Layer 10 of a small transformer language model trained on English Wikipedia (23 layers, counted from 0, width 64).
A neuron adds its activation times its output weights to the MLP's output. To switch it off is to set its activation to zero at one token and run the rest of the model.

Output weights of the MLP neurons that the questions are about. A number n stands for n times 0.0035.
n18: -26 -3 6 44 21 19 42 -24 0 -2 -22 -26 2 -49 -8 35 67 -37 -21 -73 -12 -10 -36 -3 56 -44 4 30 2 26 4 2 -41 20 61 30 -46 -25 28 3 3 -45 18 26 3 -45 12 -16 27 18 0 30 -25 1 -79 6 53 5 28 7 -27 16 3 -16
n23: -13 -4 -33 33 -2 28 -14 -1 36 28 -31 2 3 -1 12 -68 -27 17 -8 20 0 5 -15 25 -34 -43 -7 -12 -30 5 18 12 14 -10 12 -18 6 -18 32 -3 10 -14 -39 2 -23 15 30 3 4 -17 38 13 3 -9 8 -8 -9 3 8 -5 -22 -2 44 34
n49: -10 22 0 -15 16 -47 -46 56 -7 6 42 -19 -24 3 8 -4 -21 -15 33 -32 32 -14 -58 -33 47 24 13 -22 38 -18 20 -31 -14 -15 8 15 53 -34 -28 27 -24 -12 -4 9 54 10 -47 5 16 -38 -13 -9 61 22 29 -13 -18 49 -44 21 17 -52 13 -16
n56: -10 39 3 2 -44 -23 -45 -2 42 -2 5 55 19 -9 8 -36 -21 -36 -10 19 33 -29 25 -8 2 54 -1 49 -16 -14 -3 8 1 -9 -5 -6 -12 36 -19 -22 -39 19 37 21 -16 -39 30 42 -25 3 32 41 -3 -48 -42 -40 -27 -15 -7 -26 26 5 18 30
n96: 57 -1 -1 -31 -47 13 -18 44 14 -49 33 -27 -25 -16 -9 36 -35 16 3 -6 -7 -33 29 -36 -30 17 27 -27 10 -18 1 4 15 9 -22 -17 43 12 31 24 -10 3 31 23 -6 -8 -27 -13 41 -24 -6 -9 16 -40 11 26 -2 -50 56 -8 7 18 -8 3
n109: 53 2 -32 -65 23 13 30 9 -35 12 79 -42 -11 17 -3 26 -19 30 -13 40 -30 -19 -16 -16 -19 -3 30 6 -6 2 42 18 6 -9 -16 -26 -10 -8 17 18 -40 -8 -47 20 17 -37 -58 -50 3 19 23 19 -1 27 25 40 -16 -8 -22 4 10 12 15 -24
n110: -18 7 2 -6 -3 -53 -16 17 18 0 9 7 73 -9 -11 -31 35 -45 13 -43 -7 -9 1 9 30 5 34 -3 -31 13 -41 33 41 -6 36 1 -15 -28 49 37 -27 -30 32 32 -13 1 -5 -14 8 16 5 -45 -26 -73 11 -18 14 -10 -33 25 47 -12 -16 15
n116: 11 19 -37 -30 -9 -24 74 21 -8 6 4 41 16 16 -13 21 -44 31 -12 -51 51 -6 4 22 7 9 41 13 -13 14 9 16 -31 -16 33 -6 35 -32 13 8 -23 -70 -18 19 -17 43 -25 -42 28 -8 2 8 -28 33 4 -24 -17 -8 -16 -84 32 63 -26 -5
n154: -29 21 -38 6 4 -60 -47 22 37 -21 -22 9 6 10 -47 -20 -29 -11 -22 4 10 44 -32 16 45 -37 20 7 -2 20 -3 21 -34 -52 24 15 35 0 58 -37 54 -24 29 -10 80 28 -11 -34 3 -41 13 10 -18 -11 40 26 -32 30 14 -14 -16 32 -48 35
n157: 20 3 -66 9 48 -9 -33 -2 4 42 -20 -7 -2 11 20 -24 10 -12 -6 -18 23 27 -48 -1 23 -6 7 32 1 54 -8 2 -15 17 -16 -5 6 -33 -10 19 14 -59 36 32 26 -4 -1 31 9 26 8 -25 -35 -2 -5 -12 -34 21 -46 -11 0 5 -15 -34
n231: -4 -16 1 16 -6 -45 4 -6 -55 16 53 3 37 -9 35 11 -14 -8 -55 -7 6 27 14 4 -21 14 19 2 11 -1 -2 6 32 -58 -15 23 -47 -21 10 8 -27 15 11 21 -14 -67 -18 1 -18 13 -1 15 0 54 12 50 53 1 -3 7 -16 7 -27 -24
n246: -35 -15 21 -70 -24 -14 35 1 4 45 -21 37 17 20 7 -11 -4 -5 -22 15 -43 49 55 1 -32 -14 -29 21 -41 -7 14 -17 37 27 3 -8 -30 9 -8 -4 7 31 -16 13 -26 -7 0 -43 28 5 14 -41 -14 41 36 -10 2 18 3 -24 -4 1 5 29
n260: -7 10 20 -31 -61 -3 -8 33 17 6 -17 -57 15 34 11 78 52 -20 31 35 -25 -18 46 2 78 -8 -2 44 2 -21 15 26 -31 -85 24 12 -64 -17 -5 -37 4 -51 -22 13 -6 16 -39 18 -12 32 -4 60 -23 24 -16 7 21 8 -37 -35 33 -24 -25 -16
n271: 16 4 -1 -47 -27 -2 -6 -21 -24 45 -12 11 -17 -8 -1 47 -6 9 -9 2 -24 11 -33 10 38 -6 21 -44 -47 58 15 -1 7 -22 -8 7 53 14 26 -4 5 -38 42 -18 -13 -50 19 -81 25 8 -2 1 12 -23 2 11 35 -16 49 -25 60 -35 45 -40
n314: 25 -1 50 31 10 28 6 -15 26 -38 -6 -4 -27 -11 19 39 -9 -34 25 10 -59 -6 -2 26 -21 9 22 4 22 26 6 21 6 11 -23 3 1 -30 -1 -43 -11 17 33 31 12 -20 -15 -36 22 -37 -36 -27 34 -9 -28 24 -27 -56 10 37 37 -5 -8 -38
n319: -34 37 -63 -28 9 -8 12 -6 52 21 6 6 -17 1 4 -20 -48 -5 26 15 32 -21 -33 20 43 44 -15 21 -39 -44 27 -4 5 11 -26 -11 24 -49 -32 -37 -16 -18 94 -19 -18 -26 39 -12 -17 -31 67 12 17 24 -2 -22 18 51 -1 7 20 -19 4 -14

Each question names a token from some text and the token that comes next. It shows the activations a of the neurons there, in the order above. A number n stands for n times 0.012.

Then comes g, the gradient of the next token's log-probability with respect to the MLP's output, scaled to length 1. A neuron's effect is roughly proportional to its activation times (output weights . g). A number n stands for n times 0.0052.

"l", then " of"
a: -14 -18 -19 -22 -22 -14 -23 -23 -23 -20 -15 -23 -10 -14 -22 -21
g: 4 51 -38 59 24 -4 -14 -28 13 -6 -32 -4 48 13 3 -14 43 26 -14 -1 -5 12 -5 -8 -2 32 -17 21 -29 -13 16 -26 19 26 -10 6 -11 -3 -34 46 19 -47 26 -20 -46 5 5 -9 -9 39 28 -18 5 -7 -23 -25 0 0 -34 -23 -17 19 -19 10
Which neuron, switched off, raises the next token's probability most? n157

" been", then " published"
a: -22 9 -18 -23 -23 -8 -12 -22 -9 -22 -22 -20 -22 10 -23 -23
g: -36 31 23 -17 7 41 -20 5 10 -22 21 21 -10 20 -1 -13 -23 -2 -1 24 15 22 -17 10 15 4 -5 -29 24 -25 10 -13 -10 17 -21 18 -40 55 -43 0 -21 19 -21 16 15 6 -12 -48 -25 7 -44 -8 18 -44 37 -4 -26 16 17 29 -11 -8 -17 64
Which neuron, switched off, lowers the next token's probability most? n18

"|", then " Candidate"
a: -23 70 -23 -18 -18 -5 -21 -15 -17 6 -9 -16 -16 73 -18 -6
g: -35 23 -9 24 30 24 48 12 3 -52 -29 -14 -39 22 37 -66 -2 6 -38 22 50 -12 -22 19 -10 11 23 9 -43 -3 6 5 -28 15 11 -41 11 -3 -18 -24 -10 29 -10 -8 -14 37 -9 -23 1 -10 8 9 8 12 32 1 -17 -13 14 -4 42 -2 7 -1
Which neuron, switched off, raises the next token's probability most? n271

" move", then "s"
a: -22 -11 -22 -23 -22 -20 -22 -15 -23 -23 -23 -23 -22 -16 -23 8
g: 9 5 17 -23 32 -2 -57 1 16 16 9 -22 -6 -13 -22 -35 7 55 -34 31 -38 46 -34 -20 35 -40 30 3 -40 36 19 10 -12 5 -21 -23 24 14 -8 -7 -5 55 3 0 16 -16 -35 8 3 14 -21 -12 5 -3 22 -10 -26 -29 0 7 31 19 -6 16
Which two neurons, each switched off alone, lower its probability most, in order? n18, n260

" Dist", then "ance"
a: -18 -7 -23 -22 -16 -20 -21 -22 -23 -17 -23 20 -14 -22 -18 29
g: 45 -41 7 -15 -26 -25 -32 11 2 28 -9 -61 -45 13 11 29 -9 2 -26 -32 -43 -38 5 33 25 -31 4 50 -2 6 10 6 32 34 1 15 -17 -6 11 -6 -18 52 -6 -12 11 17 -34 12 45 2 4 -14 -8 -12 -4 -16 29 20 10 2 2 16 -13 0
Which neuron, switched off, lowers the next token's probability most? n56

" the", then " history"
a: -14 -1 -23 -22 -22 -22 -18 -19 -21 -20 -14 -23 -15 29 -23 -21
g: 26 -25 -27 -33 -32 15 9 -32 -11 25 1 -6 -28 -10 39 -3 28 -9 -18 -14 -26 0 21 7 -11 2 -18 40 -9 29 17 -19 1 9 27 54 -26 23 -29 13 -58 55 4 20 -2 -11 -12 -18 -1 10 -28 -17 -22 14 -12 -10 49 17 12 -42 -16 37 18 14
Which neuron, switched off, lowers the next token's probability most? n154

" and", then " neighborhood"
a: -23 28 -23 -23 -23 3 47 -21 -16 -20 -12 -14 -20 12 -23 -12
g: 0 25 4 0 0 -22 5 -26 -43 1 22 -12 -20 -26 51 0 40 -3 -18 43 12 -12 34 -6 -23 -14 -10 -8 -47 -2 4 -2 18 8 -27 -27 14 29 -65 5 -19 29 -2 2 15 17 21 1 21 -59 -10 -30 52 -10 13 13 9 3 15 -10 -36 25 25 15
Which neuron, switched off, raises the next token's probability most? n110

" was", then " also"
a: -21 19 -16 -9 -23 -12 -4 -19 -21 -15 -23 -21 -15 34 -23 -22
g: -37 -12 4 -58 35 -4 6 35 -9 5 38 23 16 -26 -44 -19 -37 8 -42 26 6 37 13 -1 18 -17 23 -2 29 -4 0 -9 17 25 1 34 20 -23 -18 33 -6 37 1 20 -53 22 -9 7 -2 -17 -8 -7 3 -27 18 27 -45 -12 9 -25 13 -34 -19 17
Which neuron, switched off, lowers the next token's probability most? n18

"|", then " Labour"
a: -22 53 -23 -20 -19 15 -20 8 -17 18 -18 -17 -23 98 -19 -19
g: 39 27 -1 23 -51 25 29 -11 35 17 -3 19 -3 42 9 -7 -16 -37 -30 2 40 29 -30 24 -14 1 -20 15 -20 -5 13 -12 -10 -5 -32 -2 24 18 10 -1 20 -11 58 -10 -16 -4 -25 -35 9 -4 -25 -38 -1 -14 39 15 -3 -7 -50 -15 -18 -7 41 -32
Which neuron, switched off, lowers the next token's probability most? n271

" Graham", then " |"
a: -14 -22 -23 2 -23 -13 -22 -18 -14 -23 -22 -20 -14 -20 -20 -23
g: -5 55 -4 -6 -21 16 -20 3 26 1 -16 32 -39 3 27 -4 19 -28 20 3 40 -32 -33 6 -2 -44 -2 10 36 10 -23 -35 -36 -32 8 -11 18 -13 15 36 37 -19 -27 -18 19 10 -27 19 7 -29 -11 55 24 -39 12 -27 -5 -7 -12 9 0 -2 34 23
Which neuron, switched off, raises the next token's probability most? n49

" than", then " move"
a: -22 7 -16 -18 -18 -17 -23 -11 -18 -22 -23 -21 -20 67 -23 -22
g: 1 -13 5 10 6 12 18 2 -13 18 16 14 -61 -51 8 6 -27 -41 -19 15 32 -2 -25 37 -48 -7 8 -5 -73 3 13 -4 12 16 -25 -7 5 -6 -12 -4 3 -3 2 44 27 10 1 -2 4 -30 -18 -6 43 5 11 70 11 -27 -16 -2 10 29 23 -7
Which neuron, switched off, lowers the next token's probability most? n271

" two", then "-"
a: -14 26 -23 -15 -18 -22 -23 -21 -9 -23 -17 -23 -21 17 -23 -21
g: -23 39 -2 28 -20 -1 28 1 26 -13 18 -13 7 -4 26 -34 12 -7 11 -14 41 37 37 -42 -12 2 -19 -6 -34 -43 -18 -13 16 -36 8 -48 3 -4 6 3 49 -10 -36 0 -7 27 -28 0 -18 6 12 -5 -37 -4 48 1 -29 16 -18 52 5 -3 34 4
Which two neurons, each switched off alone, lower its probability most, in order? n314, n23

",", then " health"
a: -23 -17 -21 -23 -21 0 -3 -23 -22 -21 -10 -5 -17 56 -23 -23
g: 23 -23 16 15 -23 28 38 -1 -31 4 -17 13 -15 -9 28 19 3 -40 -23 -43 -6 -10 -24 50 -1 10 -32 -1 -17 18 27 37 -10 -2 -38 -8 -5 3 38 30 -17 54 34 13 8 15 -23 -38 19 -23 -1 8 -1 -4 -5 43 -20 0 3 3 -31 -1 4 -61
Which neuron, switched off, lowers the next token's probability most? n271

"d", then "ds"
a: -23 28 -23 -22 -19 -13 -16 -23 -19 -20 -16 -6 -20 -20 -23 1
g: -6 -21 7 -29 26 16 1 50 -42 -4 25 3 -21 -19 -7 2 -5 -7 5 27 0 19 -12 57 47 -24 -24 -40 -35 -5 -54 -26 27 -17 6 11 8 28 2 5 -43 27 6 31 30 37 -20 -14 -14 11 16 8 25 -12 -9 -3 -9 -18 11 -24 41 -8 -43 -2
Which neuron, switched off, lowers the next token's probability most? n18

"|", then " Aug"
a: -22 6 -16 -20 -22 -1 -2 -17 -23 -19 -23 13 -21 14 -23 -23
g: -16 -1 67 -36 23 0 -5 0 -5 16 39 3 -7 1 -2 35 -11 6 -8 -36 18 39 -22 16 6 -27 18 5 -25 -14 -17 9 23 1 -36 22 -13 -11 -40 -3 -22 -35 -3 28 38 -58 -44 33 18 -19 -32 20 16 22 25 -1 32 0 -7 -35 1 18 12 -14
Which neuron, switched off, raises the next token's probability most? n231

",", then "46"
a: -19 47 -23 -22 -23 -23 -21 -22 -15 -22 -23 4 -23 17 -22 -22
g: 9 25 5 32 -6 -11 1 -17 13 10 19 25 1 -13 -29 5 -22 36 -47 -25 14 -13 23 -10 9 -36 15 45 -6 0 12 -20 -3 54 -31 -24 15 -13 -14 29 7 -19 -11 -29 17 -19 -7 30 34 12 46 -25 29 -3 -12 -62 12 -3 5 2 14 -32 15 -56
Which neuron, switched off, lowers the next token's probability most? n260

".", then "6"
a: -17 10 -21 -21 -21 -20 -17 -3 -6 6 -23 -20 -23 -23 -20 -23
g: 25 -8 -31 -13 -7 0 2 -11 49 -20 -12 40 -19 -4 -22 -11 -35 29 10 -9 47 -20 6 -3 25 -18 -3 -16 10 -7 15 -10 2 32 -35 33 12 -51 -27 -6 7 39 33 32 1 12 3 -46 39 27 -15 -6 4 -53 22 6 45 -16 10 -27 -7 -25 -13 -16
Which two neurons, each switched off alone, lower its probability most, in order? n260, n231

"ance", then ","
a: -22 -13 -22 -22 -19 -22 -13 -13 -23 -18 -17 -21 -23 27 -23 8
g: 19 31 -31 0 -10 16 -24 -22 15 -41 23 17 -12 -28 32 18 -26 -55 23 -16 34 -17 -2 42 -16 6 -45 0 51 -37 -25 10 -34 -7 14 25 -5 -17 29 13 8 -22 -19 12 6 22 -1 10 37 -3 -20 -6 25 -1 -52 1 39 -2 -10 -1 -11 28 -15 29
Which neuron, switched off, raises the next token's probability most? n271

",", then " the"
a: -21 -22 -18 -19 -23 -4 12 -15 -22 -23 -13 -10 -16 -2 -23 -23
g: 28 23 -38 0 27 24 -11 -38 -22 -2 -33 -9 37 6 -24 0 -10 35 -19 -46 -58 11 4 24 1 1 17 -2 25 2 31 17 -9 21 -11 -27 -31 -16 -4 -10 33 -50 14 9 16 -11 -23 25 31 6 -1 15 -18 58 -24 16 29 -4 -20 0 -1 -7 33 -40
Which neuron, switched off, lowers the next token's probability most? n56

" Grade", then " I"
a: -18 -22 -20 -22 -23 -21 -20 -23 -23 -6 -23 -23 -14 -10 -23 -9
g: -40 -3 -4 10 35 -15 11 15 -28 17 -7 -8 -36 19 -7 30 -4 -6 -3 -11 -19 0 -33 56 43 -5 14 10 -29 21 -21 15 7 -6 7 27 -13 26 9 40 -46 12 21 30 -17 -22 21 -27 -44 11 43 10 -50 9 -7 19 -13 34 -6 -25 -12 -30 -42 13
Which neuron, switched off, lowers the next token's probability most? n96

"ained", then ")"
a: -23 -15 -23 -22 -21 -18 -23 -23 -23 -23 -21 -23 -23 -22 -21 5
g: 2 52 24 3 -43 20 10 -6 39 -15 -14 26 -1 -6 -12 -57 -13 -1 -38 -23 -18 11 22 -1 -11 -10 -21 0 11 -1 -19 5 36 27 -34 47 40 -23 4 1 -13 15 17 29 -8 4 -8 12 25 -2 -40 17 -30 29 -44 -18 -58 -3 15 28 14 -11 -5 22
Which two neurons, each switched off alone, lower its probability most, in order? n260, n109

" |", then " Ref"
a: -23 16 -22 -13 -16 -12 -11 -23 -23 -20 -13 3 -22 -5 -23 2
g: -9 5 -11 -6 12 21 11 5 -11 1 3 -26 -72 -58 9 26 -14 -4 -38 4 -13 17 -21 31 7 -9 30 -8 4 2 -6 15 23 23 -5 -16 -6 13 -22 -23 -42 18 -21 28 21 30 -8 -17 7 -66 2 -7 19 63 -21 25 -10 13 38 -8 18 38 10 -12
Which neuron, switched off, raises the next token's probability most? n314

" year", then " after"
a: -22 10 -12 -23 -22 -23 -22 -18 -23 -23 -10 -21 -17 11 -17 -12
g: -11 -12 18 4 -65 -9 -6 42 -14 -48 -33 -13 -2 14 3 16 20 24 -4 -11 48 -14 43 5 -2 13 -4 66 5 35 10 1 24 11 7 -34 -15 12 -8 -23 -7 10 -45 -22 -23 10 39 23 -6 7 -20 -27 6 28 -34 -23 16 29 0 -7 -31 -15 -15 12
Which two neurons, each switched off alone, lower its probability most, in order? n109, n154

"|", then " 65"
a: -22 25 -23 -22 -21 44 -22 -23 -23 43 -5 -19 -4 32 -5 21
g: -23 11 -3 28 4 6 2 -4 16 -4 -9 -41 48 -13 -17 17 -15 -33 -38 41 -73 27 -9 -7 18 -6 -22 8 -10 26 -4 6 16 36 -28 44 19 41 13 -23 10 30 -31 18 -5 -50 -15 6 14 28 35 -1 8 -28 26 -23 -10 -16 -16 -31 16 -2 -4 -6
Which neuron, switched off, lowers the next token's probability most? n116

"ry", then " ("
a: -15 -23 -23 -14 -22 -23 -23 -20 -19 -19 -22 -23 -12 -13 -18 -23
g: -6 -17 0 4 -18 10 26 -38 18 -41 33 15 30 -3 -14 -9 -22 55 -9 6 -39 13 45 -3 -5 2 -12 -1 -34 -18 1 5 29 29 -5 0 -29 2 -2 -13 -55 55 25 21 -32 18 18 12 2 27 -5 -50 -4 14 -4 -19 -37 -36 36 1 -7 29 -6 13
Which neuron, switched off, lowers the next token's probability most? n49

" fur", then "long"
a: -22 -23 -23 -18 -21 -22 -14 -20 -23 -22 -19 -23 -21 -20 -22 -19
g: -17 16 -60 -15 -43 -16 8 11 34 -2 -16 -53 -34 -9 11 -6 31 -37 -1 46 36 17 4 4 31 34 -34 -22 -18 -15 8 -15 14 -15 23 20 9 20 -6 8 2 18 -12 -15 -40 4 -10 -37 -17 25 24 -11 -21 18 -1 39 28 59 -8 0 2 -8 1 10
Which neuron, switched off, lowers the next token's probability most? n314

"|", then "\n"
a: -21 -3 -23 -11 -21 -10 -22 -20 -23 -23 -21 -19 -19 -16 -16 -16
g: -6 -3 -24 -25 51 32 -27 48 0 -16 14 38 1 -11 -33 -4 -21 48 -13 -24 -15 -48 -14 10 -10 -10 -20 -23 47 10 -6 -2 28 22 8 30 8 -6 -5 -10 -43 18 37 19 -16 8 8 13 4 -9 -6 22 -14 39 -55 -42 -6 -13 24 -6 -16 16 -19 19
Which neuron, switched off, lowers the next token's probability most? n260

" |", then " 7"
a: -22 21 -20 -23 -20 -19 -18 -22 -22 -21 -12 22 -12 -1 -21 -1
g: -1 10 11 -17 22 6 8 -33 36 4 -22 6 22 31 -26 3 -5 9 8 22 -56 22 -14 0 4 8 10 -2 32 7 24 -54 -33 -3 -10 7 16 -2 57 9 12 9 -29 -35 -13 -28 33 -21 5 51 27 0 -28 -36 4 -10 23 15 13 -11 10 -55 -48 -5
Which neuron, switched off, lowers the next token's probability most? n49

" the", then " Arkansas"
a: -18 -7 -23 -23 -23 -20 -23 -17 -23 -14 -19 -22 -19 25 -8 -15
g: 17 10 28 -12 5 -10 20 -8 -44 0 3 11 0 11 -1 53 21 -13 -16 -23 6 -13 8 3 6 -11 18 43 10 -6 -19 -48 29 -29 -10 -33 10 9 -22 -5 -18 -20 0 17 45 -15 -21 41 1 -56 48 -25 -29 47 5 -33 4 -2 35 10 2 -33 30 -30
Which neuron, switched off, raises the next token's probability most? n49

" in", then " 2022"
a: -21 -1 -17 -22 -23 -23 -19 -10 -21 -20 -22 -12 -22 -9 -11 -22
g: -13 -17 3 -40 -27 1 -9 15 24 -11 -6 -15 11 37 7 -29 1 -16 23 23 -11 -24 39 -6 31 -1 -30 -7 72 14 -25 7 -5 13 7 5 -51 48 -1 -31 -23 26 -16 3 -26 13 12 -28 -7 1 -27 33 -13 -9 2 -26 -3 6 4 34 13 -16 -28 66
Which neuron, switched off, lowers the next token's probability most? n157

" 8", then "."
a: -11 39 -22 -6 -23 -22 -23 -22 -20 -20 -23 -13 -23 -16 -21 -11
g: -4 18 2 36 -35 -9 30 10 32 -25 14 -3 -5 -25 6 -42 -27 13 6 3 11 -28 26 12 22 -11 -39 9 -44 4 24 47 23 13 -17 -35 8 22 -21 34 9 13 38 -27 -3 15 6 -43 -9 -11 2 9 36 -34 11 -41 -2 -18 10 34 -28 -52 18 15
Which neuron, switched off, lowers the next token's probability most? n23

"|", then "  "
a: -23 3 -17 -18 -23 -6 -8 -11 -22 -13 -22 24 -19 27 -23 -22
g: -8 -15 -15 -27 -43 -18 8 45 7 39 40 7 4 1 21 12 3 -70 38 12 35 -13 0 8 14 8 -43 -18 6 -27 -53 0 6 -3 29 14 16 21 -21 6 -6 -3 61 4 -32 15 -15 -31 7 4 13 12 -25 -29 5 15 -32 23 -36 -1 9 11 -1 8
Which neuron, switched off, raises the next token's probability most? n319

" All", then "owa"
a: -11 -22 -21 -1 -23 -23 -23 -18 -23 -23 -23 -22 -19 -15 -18 -22
g: 22 4 -23 44 -5 7 -6 -33 8 1 35 -3 22 19 -42 18 2 11 8 -2 7 -18 11 20 -17 14 -7 13 -17 5 37 -37 0 29 4 28 2 22 -10 31 -41 -2 20 6 52 15 -24 8 -21 13 -12 -6 11 1 -27 14 -51 5 -12 3 -59 -70 -42 11
Which neuron, switched off, raises the next token's probability most? n49

" |", then " 24"
a: -23 25 -23 -22 -23 -14 -19 -23 -20 -19 -11 8 0 -17 -15 12
g: -5 5 -2 7 3 52 -8 -36 29 -30 -34 -12 27 32 -21 -19 -13 5 0 38 -36 -14 7 -7 2 24 -22 -4 40 18 43 -31 -30 11 -10 19 9 -7 47 -16 21 38 -33 -17 16 -14 24 -37 4 41 5 0 -21 -31 -31 -19 18 11 20 0 23 -46 -22 -9
Which neuron, switched off, lowers the next token's probability most? n116

"ak", then " Park"
a: -20 -13 -21 -7 -22 -16 -20 -20 -18 -23 -19 -20 -12 -11 -21 -23
g: -10 8 50 -54 35 -23 -1 4 -37 -11 -7 -9 12 4 -12 32 10 -8 -7 -44 0 -34 35 -10 23 -24 -1 -1 26 42 -9 -32 14 2 -17 21 -23 26 -9 -21 -3 -12 5 -17 -29 -26 -2 38 -24 14 7 4 5 34 -20 -30 40 25 18 -40 13 -7 59 8
Which neuron, switched off, lowers the next token's probability most? n154

" were", then " in"
a: -23 9 -4 -8 -18 23 -4 -23 -15 -23 -23 -23 -16 15 -21 -23
g: 17 -11 -41 -16 -39 -6 -20 13 -16 0 0 -4 28 0 25 -29 -6 31 48 20 6 -27 13 -57 -1 7 -25 -9 4 11 43 1 2 41 16 11 -12 -27 -25 20 24 -5 43 -40 -35 29 -3 8 -17 15 -23 -22 33 12 -54 -14 33 -17 8 -26 19 12 26 9
Which neuron, switched off, lowers the next token's probability most? n154

"=", then "O"
a: -20 42 -18 -23 -19 -23 -21 -22 -20 -4 -23 -20 -23 36 -8 -23
g: 14 22 -25 1 -36 -13 -6 -5 2 -31 66 -31 -58 9 13 30 3 -6 -15 38 24 26 -22 -32 -17 4 35 5 3 11 -12 -13 40 -14 37 11 20 0 -10 -11 -43 44 -46 14 -6 -14 -5 43 -7 -15 9 -26 -13 14 16 36 14 -15 7 -13 -2 -11 -31 -4
Which neuron, switched off, lowers the next token's probability most? n18

" housing", then " throughout"
a: -16 -23 -14 -22 -20 -20 -23 -13 -17 9 -20 -22 -23 45 -15 9
g: 12 -26 -22 71 -20 -5 -20 18 -2 -1 -6 15 29 -26 -33 7 0 7 11 -23 -14 9 35 9 21 -21 -27 21 -15 1 -8 8 51 34 5 -8 -19 15 6 24 0 16 -7 -23 -31 14 43 -5 -19 43 -29 4 40 -50 -52 -36 16 -12 4 -11 -15 -25 1 22
Which neuron, switched off, lowers the next token's probability most? n109

" |", then " 59"
a: -22 17 -21 -21 -18 -19 -19 -18 -11 -20 -3 -6 -9 -2 -22 2
g: -14 -15 9 11 4 8 3 -21 21 6 14 -35 24 -8 1 32 -10 -28 -40 26 -81 18 -16 18 30 0 1 21 14 13 21 -34 1 2 -12 41 18 47 22 9 -6 41 -15 -20 0 -62 -9 0 24 -6 28 7 0 -40 19 13 1 18 -6 -18 -1 -42 -9 -33
Which neuron, switched off, lowers the next token's probability most? n116

",", then " 2023"
a: -17 62 -19 -21 -23 -20 -20 -12 -22 -22 -23 -13 -22 8 -21 -23
g: 19 -27 6 13 -59 28 3 12 -7 -19 -11 -50 -32 -6 11 -44 -15 21 30 12 -8 -30 18 8 -5 27 -53 27 26 7 14 9 -24 39 -8 6 -18 30 4 -8 -1 3 -19 2 3 39 16 -68 0 -4 -28 43 4 4 -10 -24 -8 12 3 37 16 15 -6 30
Which neuron, switched off, lowers the next token's probability most? n231